Layer 3 of a small transformer language model trained on English Wikipedia (14 layers, counted from 0, width 64).
In attention head 0, each number of a token's query is one row of weights dot the token's vector x. The head spreads its attention over the tokens so far by the softmax of query dot key.

Query weights of the head. A number n stands for (n - 500) times 0.0013.
q0: 483,602,229,338,340,306,263,350,440,388,304,861,347,473,271,669,678,539,450,803,966,370,344,787,427,722,549,775,298,418,460,367,421,476,430,414,608,452,704,544,516,398,851,483,499,661,806,703,442,706,486,428,653,329,448,311,583,301,471,661,400,569,527,324
q1: 326,416,551,516,606,643,717,376,554,377,417,286,574,450,716,498,427,583,469,498,394,602,375,403,581,335,306,484,725,552,484,465,659,576,597,566,416,499,581,325,476,559,403,518,593,499,446,664,305,320,679,451,553,606,576,457,440,705,535,573,596,599,464,597
q2: 708,713,487,519,532,454,490,450,282,518,470,453,200,318,430,582,570,526,497,523,548,541,504,659,523,621,747,639,324,443,388,657,388,460,455,207,469,505,582,658,513,625,532,615,497,684,679,433,749,274,634,607,557,589,454,534,536,340,537,540,243,495,661,540
q3: 341,441,533,504,550,545,599,490,691,591,462,524,708,470,546,432,540,517,501,127,521,546,845,443,470,488,492,404,251,607,592,494,596,557,572,607,402,280,299,528,444,436,572,423,650,397,469,701,486,360,543,353,386,492,444,549,354,623,491,408,528,463,437,565
q4: 342,548,654,376,612,404,531,524,430,426,571,494,278,504,475,539,656,498,624,541,621,636,368,692,424,456,605,452,434,284,413,570,452,497,351,427,514,355,570,550,294,414,466,513,532,617,546,565,570,377,314,640,521,396,565,541,472,385,533,351,417,583,603,640
q5: 586,455,363,486,595,264,532,544,258,567,598,680,437,562,554,562,575,455,582,611,630,697,317,734,229,355,580,503,538,564,671,465,465,546,305,436,445,411,275,452,503,569,516,437,607,480,687,586,511,505,374,426,589,232,325,645,577,330,607,477,527,623,511,521
q6: 559,387,644,572,380,504,341,454,645,660,368,453,636,492,470,412,339,594,211,497,473,319,791,354,719,657,307,694,758,744,687,369,675,474,697,576,449,666,664,425,644,568,527,443,504,550,507,511,417,481,722,349,492,523,577,549,484,686,501,637,450,406,406,365
q7: 319,454,643,480,456,466,627,355,507,352,485,656,373,574,438,496,682,617,503,460,651,553,397,618,491,461,657,671,397,594,479,306,511,573,320,268,275,270,518,482,409,498,641,379,639,402,567,663,413,329,265,617,501,270,385,564,458,264,664,269,504,527,365,616
q8: 499,383,457,739,478,449,644,368,422,390,467,310,366,675,566,468,246,493,497,489,578,468,599,398,440,669,484,574,584,732,478,375,626,645,558,346,316,395,716,348,469,557,770,450,337,615,440,784,286,563,555,523,425,386,136,552,767,551,450,613,306,425,361,350
q9: 444,399,570,761,391,555,500,545,517,470,417,427,369,690,502,338,337,381,256,467,532,436,511,362,533,494,521,520,620,680,544,203,607,522,505,426,268,534,597,347,561,496,567,452,297,440,522,640,440,487,674,515,437,536,269,563,607,507,494,594,462,268,278,431
q10: 380,611,757,324,446,458,457,498,563,617,513,559,433,382,373,502,665,776,569,373,465,507,615,711,468,469,557,432,516,229,445,680,312,444,535,488,550,417,477,658,405,595,391,603,628,544,613,259,593,327,335,519,397,541,684,540,177,473,590,331,491,558,564,637
q11: 500,605,508,439,488,448,550,523,547,633,589,548,601,342,552,474,453,680,556,483,425,466,562,730,501,404,490,412,463,236,490,684,384,404,425,516,780,334,273,591,416,525,344,506,495,539,441,333,602,425,457,548,434,524,673,409,343,598,498,465,579,513,631,409
q12: 546,473,622,475,593,473,554,688,580,365,434,531,446,544,565,603,356,443,487,330,443,648,357,333,621,363,476,517,654,572,458,688,611,363,425,345,459,403,546,633,431,288,521,363,494,398,470,419,432,589,630,333,457,358,502,638,691,507,431,623,422,443,601,647
q13: 480,481,438,675,615,420,536,602,574,388,709,479,622,550,381,441,436,513,434,386,487,455,489,664,668,397,429,292,729,406,414,594,464,339,445,422,636,322,437,481,464,428,412,574,279,493,541,491,535,601,503,512,473,594,486,464,553,698,392,452,585,634,589,176
q14: 534,514,596,534,596,425,386,489,512,448,542,490,506,485,404,399,630,530,417,477,578,422,603,490,611,483,470,441,624,470,479,623,571,559,686,301,549,297,675,361,598,515,569,564,468,531,344,430,661,388,631,409,403,684,439,472,450,646,509,481,468,459,512,516
q15: 636,586,439,436,374,543,434,421,469,413,506,536,428,484,471,446,581,474,517,580,729,487,412,445,518,431,552,491,348,588,641,388,543,444,583,619,310,625,656,503,491,448,548,552,487,548,535,431,632,514,493,580,616,393,550,462,490,431,397,527,517,509,448,581
q16: 415,554,494,568,639,338,505,547,419,368,430,522,471,494,722,529,397,652,453,510,524,549,397,450,666,293,542,484,556,502,418,511,581,689,598,595,485,404,493,318,368,518,455,477,435,615,550,635,386,378,577,531,491,444,605,508,367,544,460,471,408,530,432,523
q17: 427,477,784,594,460,552,655,676,633,571,678,268,527,426,577,233,578,504,499,219,398,445,674,359,467,440,374,190,420,690,436,525,686,512,604,512,407,469,271,416,434,495,454,470,514,371,271,314,558,497,476,655,411,503,604,716,525,639,519,361,448,431,459,602
q18: 652,461,375,523,373,451,446,498,386,389,534,614,535,595,591,677,278,546,566,741,454,453,358,584,534,464,393,535,613,440,503,453,435,381,404,617,562,708,706,440,644,616,655,659,597,504,471,501,427,659,393,517,831,635,537,529,594,520,498,626,503,559,517,464
q19: 374,584,321,431,593,361,532,494,527,701,647,478,261,264,405,506,703,493,393,379,625,630,424,639,434,624,794,558,310,389,479,558,434,577,578,379,539,376,518,743,424,404,457,582,619,691,565,560,700,171,535,533,389,440,538,523,471,425,557,358,433,427,610,621
q20: 695,407,467,568,499,576,494,459,248,347,548,642,493,498,433,330,369,487,655,698,519,466,390,409,580,460,172,458,655,585,604,513,446,488,473,368,418,513,453,333,695,466,403,367,326,378,518,420,330,611,366,443,556,459,488,811,747,302,504,551,462,568,452,629
q21: 667,283,553,662,343,393,366,506,582,605,508,522,635,466,464,481,426,415,296,616,583,424,631,392,451,619,347,631,686,609,726,428,692,530,641,444,452,628,667,495,770,647,581,508,441,622,437,427,491,529,734,453,516,611,370,585,499,615,584,525,415,582,349,489
q22: 594,630,393,384,503,600,212,571,647,588,520,682,525,451,358,382,650,371,492,427,413,600,405,578,528,392,608,451,344,272,361,520,300,410,417,477,615,628,368,601,404,421,391,670,594,456,440,423,569,581,350,500,687,437,507,431,399,406,432,290,621,613,519,331
q23: 598,361,446,650,390,600,535,529,447,516,462,435,364,579,402,498,404,365,407,534,563,496,564,506,322,715,501,615,586,704,469,359,537,534,630,513,523,553,682,456,650,527,688,523,403,614,464,572,494,509,613,470,584,478,375,512,800,517,535,679,435,463,483,437
q24: 694,424,449,596,357,477,439,602,540,532,517,401,470,542,548,506,310,241,293,634,461,426,562,403,380,646,438,586,494,587,615,407,521,429,676,565,471,674,710,432,763,555,606,566,355,639,537,544,500,622,711,441,503,598,495,342,706,638,415,702,436,463,491,335
q25: 626,272,359,661,492,554,465,635,477,325,424,458,420,702,623,503,223,431,269,533,407,412,580,283,384,722,497,618,420,653,510,263,655,647,616,401,344,616,707,234,634,598,679,480,402,616,469,711,544,652,658,414,370,540,345,532,735,576,476,737,399,378,305,404
q26: 525,496,416,697,486,489,647,488,427,301,430,427,281,725,496,374,375,459,532,458,574,427,466,384,440,523,469,527,499,634,503,338,605,569,445,554,238,505,495,436,651,534,602,435,389,585,630,613,368,471,446,513,557,460,319,559,647,501,449,485,459,444,424,459
q27: 471,624,644,496,543,489,433,623,612,496,521,638,437,471,490,445,736,391,632,503,517,455,448,359,517,360,485,407,411,625,597,380,418,429,237,522,257,576,357,606,583,474,467,418,520,389,537,315,442,589,444,526,484,374,591,625,469,360,533,453,566,323,433,716
q28: 408,368,547,599,710,501,457,570,604,375,530,406,501,471,548,581,474,539,322,347,626,565,523,358,613,379,653,487,681,360,408,497,592,596,728,397,531,236,673,534,474,399,381,533,489,618,370,512,429,361,755,556,333,677,469,378,377,586,438,523,421,410,619,588
q29: 451,557,497,624,592,561,504,455,400,251,522,340,472,462,443,208,497,424,555,500,542,315,382,507,619,427,492,287,544,555,573,539,513,628,523,574,554,501,407,465,503,356,446,585,313,442,569,349,530,560,476,619,475,700,490,620,588,656,395,443,501,503,567,523
q30: 505,466,463,427,508,550,516,633,447,490,560,555,624,497,544,490,384,649,460,299,403,570,558,600,512,409,463,526,609,231,449,634,456,393,464,452,779,298,358,571,385,545,285,619,455,478,487,443,624,597,492,446,556,483,640,459,454,595,558,494,598,693,665,234
q31: 482,653,569,458,427,562,403,440,524,618,330,488,389,423,511,568,572,456,592,712,556,383,495,465,512,590,536,492,373,745,480,402,518,459,582,479,341,736,642,467,661,558,683,515,639,490,405,339,472,530,342,469,571,461,420,529,413,244,574,492,440,330,372,732

Each question shows a short text with each token's key, already scaled and adjusted for position as the last token sees it. A number n stands for (n - 500) times 0.0015.

Then comes the last token's vector x. A number n stands for (n - 500) times 0.0068.

0 " dr": 537,560,571,454,508,479,546,557,626,620,432,393,500,324,481,541,506,397,575,458,595,541,435,563,590,627,573,624,436,453,312,662
1 "ama": 492,485,506,533,583,472,511,419,580,531,527,541,464,536,510,453,571,516,428,567,445,505,542,481,573,522,598,497,550,423,551,480
2 " series": 573,629,451,539,323,438,600,407,740,623,302,293,565,418,471,557,428,454,561,385,528,578,430,612,602,673,683,465,509,482,361,547
3 " H": 500,613,515,487,454,554,465,562,590,636,447,389,501,368,485,481,516,561,595,453,598,515,507,568,482,558,606,637,466,402,407,583
4 "ow": 518,500,462,613,437,476,585,379,662,550,391,402,520,377,424,525,484,659,292,486,449,504,496,556,608,605,624,599,535,465,450,588
5 " to": 481,528,459,545,367,345,715,200,669,542,285,236,612,375,456,584,502,420,511,464,473,647,443,645,809,782,660,434,485,477,302,633
x: 453,437,452,481,594,461,431,456,485,481,492,422,512,521,419,508,191,488,496,451,569,426,538,546,522,513,489,450,491,501,559,518,506,469,526,534,569,460,610,450,516,390,471,569,532,416,319,572,577,445,505,449,540,583,496,341,522,561,361,450,515,502,555,452
Which token does the last token look at most, and with what share of its attention? 5 " to", with about 50%

0 " ": 506,478,531,483,401,371,639,189,599,570,308,344,528,378,479,509,457,483,533,471,523,652,484,631,782,741,700,472,400,504,346,622
1 "2": 580,465,519,448,508,576,494,406,551,484,521,492,519,408,517,471,401,532,581,497,636,470,508,458,537,541,591,496,338,484,484,572
2 " |": 559,547,345,664,303,435,649,330,592,586,384,326,518,471,518,560,579,604,430,366,429,671,432,650,678,659,639,569,425,517,370,610
3 " ": 516,489,495,462,423,430,574,235,539,495,353,335,492,357,506,560,534,461,602,456,564,577,532,551,762,730,653,446,330,519,333,678
4 "7": 333,576,361,503,459,493,513,469,536,549,504,477,474,421,468,534,502,589,516,378,577,553,450,496,575,506,609,543,361,484,459,554
5 " |": 427,391,458,698,339,414,649,326,581,576,387,322,518,464,518,567,431,529,344,463,383,652,449,634,682,659,634,566,421,514,365,616
x: 535,519,513,562,404,502,486,516,500,516,431,449,496,460,503,487,132,512,502,552,454,461,570,496,492,545,504,485,525,540,411,529,484,453,514,467,544,904,534,443,630,601,507,518,464,476,485,493,560,522,514,427,498,599,503,419,513,558,435,560,505,492,497,415
Which token does the last token look at most, and with what share of its attention? 0 " ", with about 60%

0 "ie": 535,499,438,536,481,510,526,453,551,559,587,576,536,569,438,457,458,476,530,453,510,516,508,440,517,516,567,480,553,381,565,441
1 " F": 520,596,573,471,533,602,414,539,523,548,508,445,532,368,508,484,418,520,541,495,673,452,499,487,463,539,562,611,425,463,438,528
2 "ir": 572,549,384,533,553,432,576,470,573,595,557,561,458,509,501,470,510,436,426,448,414,525,495,544,583,516,579,543,579,538,513,508
3 "en": 585,481,432,579,399,579,501,467,544,566,622,533,613,577,435,432,592,494,429,447,540,463,428,382,445,467,632,577,489,524,580,444
4 "ze": 650,511,531,513,493,516,595,399,639,651,396,383,469,482,468,465,539,477,399,549,459,578,500,611,625,675,634,514,487,361,484,587
5 " |": 482,395,513,735,310,419,673,286,625,611,331,307,561,472,512,542,420,559,298,505,369,670,424,647,720,709,705,561,462,515,382,577
x: 524,515,473,548,423,517,497,503,511,510,410,462,530,547,508,464,61,497,505,554,460,460,523,500,518,547,489,481,552,529,418,511,519,473,511,461,536,809,512,432,567,575,530,556,463,491,503,485,524,549,502,409,514,625,507,378,527,573,473,549,510,487,475,334
Which two tokens does the last token look at most, in order? 5 " |", 4 "ze"

0 " her": 464,400,505,480,369,374,669,309,685,641,277,234,651,376,418,474,437,383,596,360,532,635,414,704,752,698,660,578,462,476,285,655
1 " work": 427,484,496,542,424,389,520,402,610,570,385,382,529,458,480,604,457,378,562,390,509,571,442,543,587,551,537,546,443,534,381,631
2 " on": 426,447,486,551,367,368,678,281,684,611,358,266,584,333,466,543,498,507,448,525,481,655,421,616,726,709,689,575,381,491,333,680
3 " t": 444,500,487,466,443,519,464,523,599,583,432,361,542,369,451,522,492,522,626,425,609,530,459,512,534,532,587,583,427,478,373,571
4 "ele": 462,507,502,529,565,550,488,614,485,625,605,535,508,495,425,528,454,561,497,494,518,524,574,482,432,491,525,586,485,332,554,491
5 "vision": 435,575,569,509,489,493,530,360,639,568,404,396,503,394,508,507,632,550,541,526,513,512,461,531,626,606,633,566,486,456,415,614
x: 473,485,474,530,421,491,476,550,443,449,504,603,423,454,492,445,255,498,491,454,507,386,425,497,464,608,483,505,478,301,440,407,460,567,458,394,613,334,458,430,439,557,525,623,482,564,354,496,492,467,409,455,516,513,533,492,525,597,538,412,360,529,469,458
Which token does the last token look at most? 4 "ele"

0 " ": 506,478,531,483,401,371,639,189,599,570,308,344,528,378,479,509,457,483,533,471,523,652,484,631,782,741,700,472,400,504,346,622
1 "2": 580,465,519,448,508,576,494,406,551,484,521,492,519,408,517,471,401,532,581,497,636,470,508,458,537,541,591,496,338,484,484,572
2 "0": 617,522,499,398,536,553,516,415,443,481,482,542,471,487,453,521,461,431,658,372,607,453,477,414,508,528,478,452,401,468,501,536
3 "2": 566,485,409,482,418,487,526,403,565,513,416,475,439,421,470,538,536,537,612,373,623,500,461,503,556,570,596,493,352,567,415,606
4 "0": 420,498,492,609,390,280,683,318,596,652,408,490,468,508,370,499,439,549,460,423,462,635,470,585,570,561,632,489,430,492,455,512
5 ",": 513,432,458,648,305,385,672,292,639,620,313,406,576,590,460,470,400,648,337,436,453,665,477,629,684,669,718,482,476,534,465,422
x: 498,479,427,564,482,484,531,531,536,419,488,514,473,613,508,551,156,436,422,468,467,513,461,397,538,527,470,528,537,528,535,480,524,441,460,501,585,615,517,452,547,439,542,432,403,461,571,519,469,541,563,473,501,631,489,396,573,650,326,621,473,480,642,441
Which token does the last token look at most? 0 " "

0 " A": 415,490,599,461,561,443,571,417,577,599,420,361,564,376,494,468,422,439,458,549,506,481,542,594,613,621,577,495,555,458,416,556
1 "lex": 500,607,448,554,479,490,555,493,601,649,460,492,579,502,478,461,566,496,399,507,422,528,452,583,584,551,563,582,589,454,499,492
2 " Th": 517,659,483,489,459,567,460,546,633,608,442,375,550,353,488,504,535,467,557,426,580,495,448,538,562,572,618,674,489,507,384,596
3 "orn": 562,411,490,490,512,557,414,502,480,448,551,511,596,451,468,524,515,478,424,497,505,472,477,460,435,398,469,555,458,491,528,504
4 "ton": 418,519,431,501,519,524,541,459,591,575,536,505,535,437,481,453,457,606,437,488,481,508,409,482,544,529,580,575,545,390,496,519
5 " of": 534,455,565,639,341,354,703,292,738,635,383,336,612,495,514,443,500,446,383,557,406,651,411,608,695,711,757,495,519,522,420,524
x: 409,483,421,460,552,558,491,511,551,518,518,468,447,587,521,572,219,487,394,465,407,492,564,461,570,570,509,484,471,475,362,459,510,486,498,521,495,532,519,503,542,449,477,580,379,513,417,513,482,490,521,389,552,535,542,326,555,572,324,473,512,488,545,244
Which token does the last token look at most? 5 " of"

0 ".": 978,699,357,537,319,434,714,366,583,601,425,405,473,506,433,609,606,499,605,400,499,717,512,629,689,647,690,454,403,434,466,558
1 " |": 543,577,333,687,297,463,675,308,633,588,338,295,539,463,493,582,560,580,403,410,405,673,443,664,730,721,690,542,459,471,381,587
2 " \"": 445,477,564,584,402,442,600,335,635,590,377,278,612,426,506,620,505,599,449,560,480,566,497,594,706,684,595,458,517,468,335,588
3 "K": 531,496,563,398,563,610,396,550,503,525,483,442,505,423,491,483,474,537,565,532,560,414,569,502,491,516,503,600,432,414,475,499
4 "e": 604,427,642,544,493,527,523,476,520,584,530,482,542,531,507,417,562,421,435,611,399,470,569,502,477,526,547,556,547,392,533,490
5 "ep": 432,532,514,562,459,547,500,415,505,489,519,447,562,522,513,498,621,447,485,484,538,499,483,457,525,560,540,443,548,436,525,486
x: 580,470,484,415,501,503,522,369,553,442,539,528,564,524,449,479,312,604,507,617,593,379,512,623,522,487,504,436,502,556,456,513,547,605,368,445,630,295,577,475,638,434,480,437,536,520,389,465,595,455,551,538,470,484,505,426,419,454,529,470,544,472,549,474
Which two tokens does the last token look at most, in order? 4 "e", 5 "ep"

0 "e": 419,517,455,647,396,507,555,437,540,593,520,465,557,558,506,428,541,626,332,525,421,489,550,518,495,544,568,544,545,415,536,485
1 "el": 391,479,423,577,448,519,487,532,491,517,562,547,534,549,477,458,518,569,360,548,442,526,523,450,414,456,521,549,507,457,608,423
2 "ings": 481,530,415,588,369,492,519,342,548,477,449,557,475,540,480,485,588,508,424,455,510,506,489,443,483,516,626,469,479,471,576,457
3 " G": 516,597,523,455,506,582,457,507,593,606,481,436,535,403,512,455,500,541,566,453,608,472,487,522,511,537,606,625,483,456,454,508
4 "one": 375,558,394,623,401,482,507,382,562,529,554,558,627,537,448,401,548,552,396,424,525,487,419,392,493,455,608,587,539,461,537,450
5 "\"": 436,467,471,581,412,417,573,511,611,629,549,498,558,587,478,487,470,585,454,499,434,518,484,498,451,499,554,496,577,563,477,473
x: 542,451,623,646,459,531,626,632,410,427,523,512,391,504,454,502,415,587,415,501,412,489,635,422,448,522,449,616,571,583,440,412,624,420,498,461,530,444,555,499,546,483,560,542,496,488,497,510,460,534,506,644,446,465,372,519,501,359,451,398,380,516,359,437
Which two tokens does the last token look at most, in order? 3 " G", 5 "\""

0 " B": 480,538,573,445,547,589,419,565,569,623,486,411,577,337,500,467,434,411,529,493,609,472,502,534,460,509,580,620,469,386,437,544
1 "ust": 421,510,478,609,428,490,518,390,522,509,471,423,521,456,503,501,298,501,423,450,499,498,418,499,551,535,568,582,566,542,405,541
2 "a": 575,430,538,501,573,530,477,471,567,491,590,554,565,548,565,434,529,454,551,499,545,469,486,454,524,563,572,454,598,435,511,460
3 " R": 447,520,585,432,498,569,443,620,551,613,513,407,520,322,488,505,503,574,588,549,594,538,526,537,434,522,581,625,431,414,446,581
4 "hy": 439,523,425,524,522,548,517,493,524,579,618,569,514,542,517,404,582,586,443,479,543,431,589,435,452,499,551,617,532,450,595,476
5 "m": 400,550,527,544,514,475,540,543,544,617,518,557,427,479,483,449,551,467,512,501,515,517,424,490,447,525,600,594,505,450,558,457
x: 525,484,435,380,405,489,528,505,510,496,537,492,634,542,547,475,517,489,348,463,590,504,663,668,493,482,549,474,514,454,313,465,502,516,467,571,548,390,386,438,496,389,539,580,510,648,476,445,483,514,526,373,474,413,409,573,516,471,542,598,588,439,498,411
Which token does the last token look at most? 2 "a"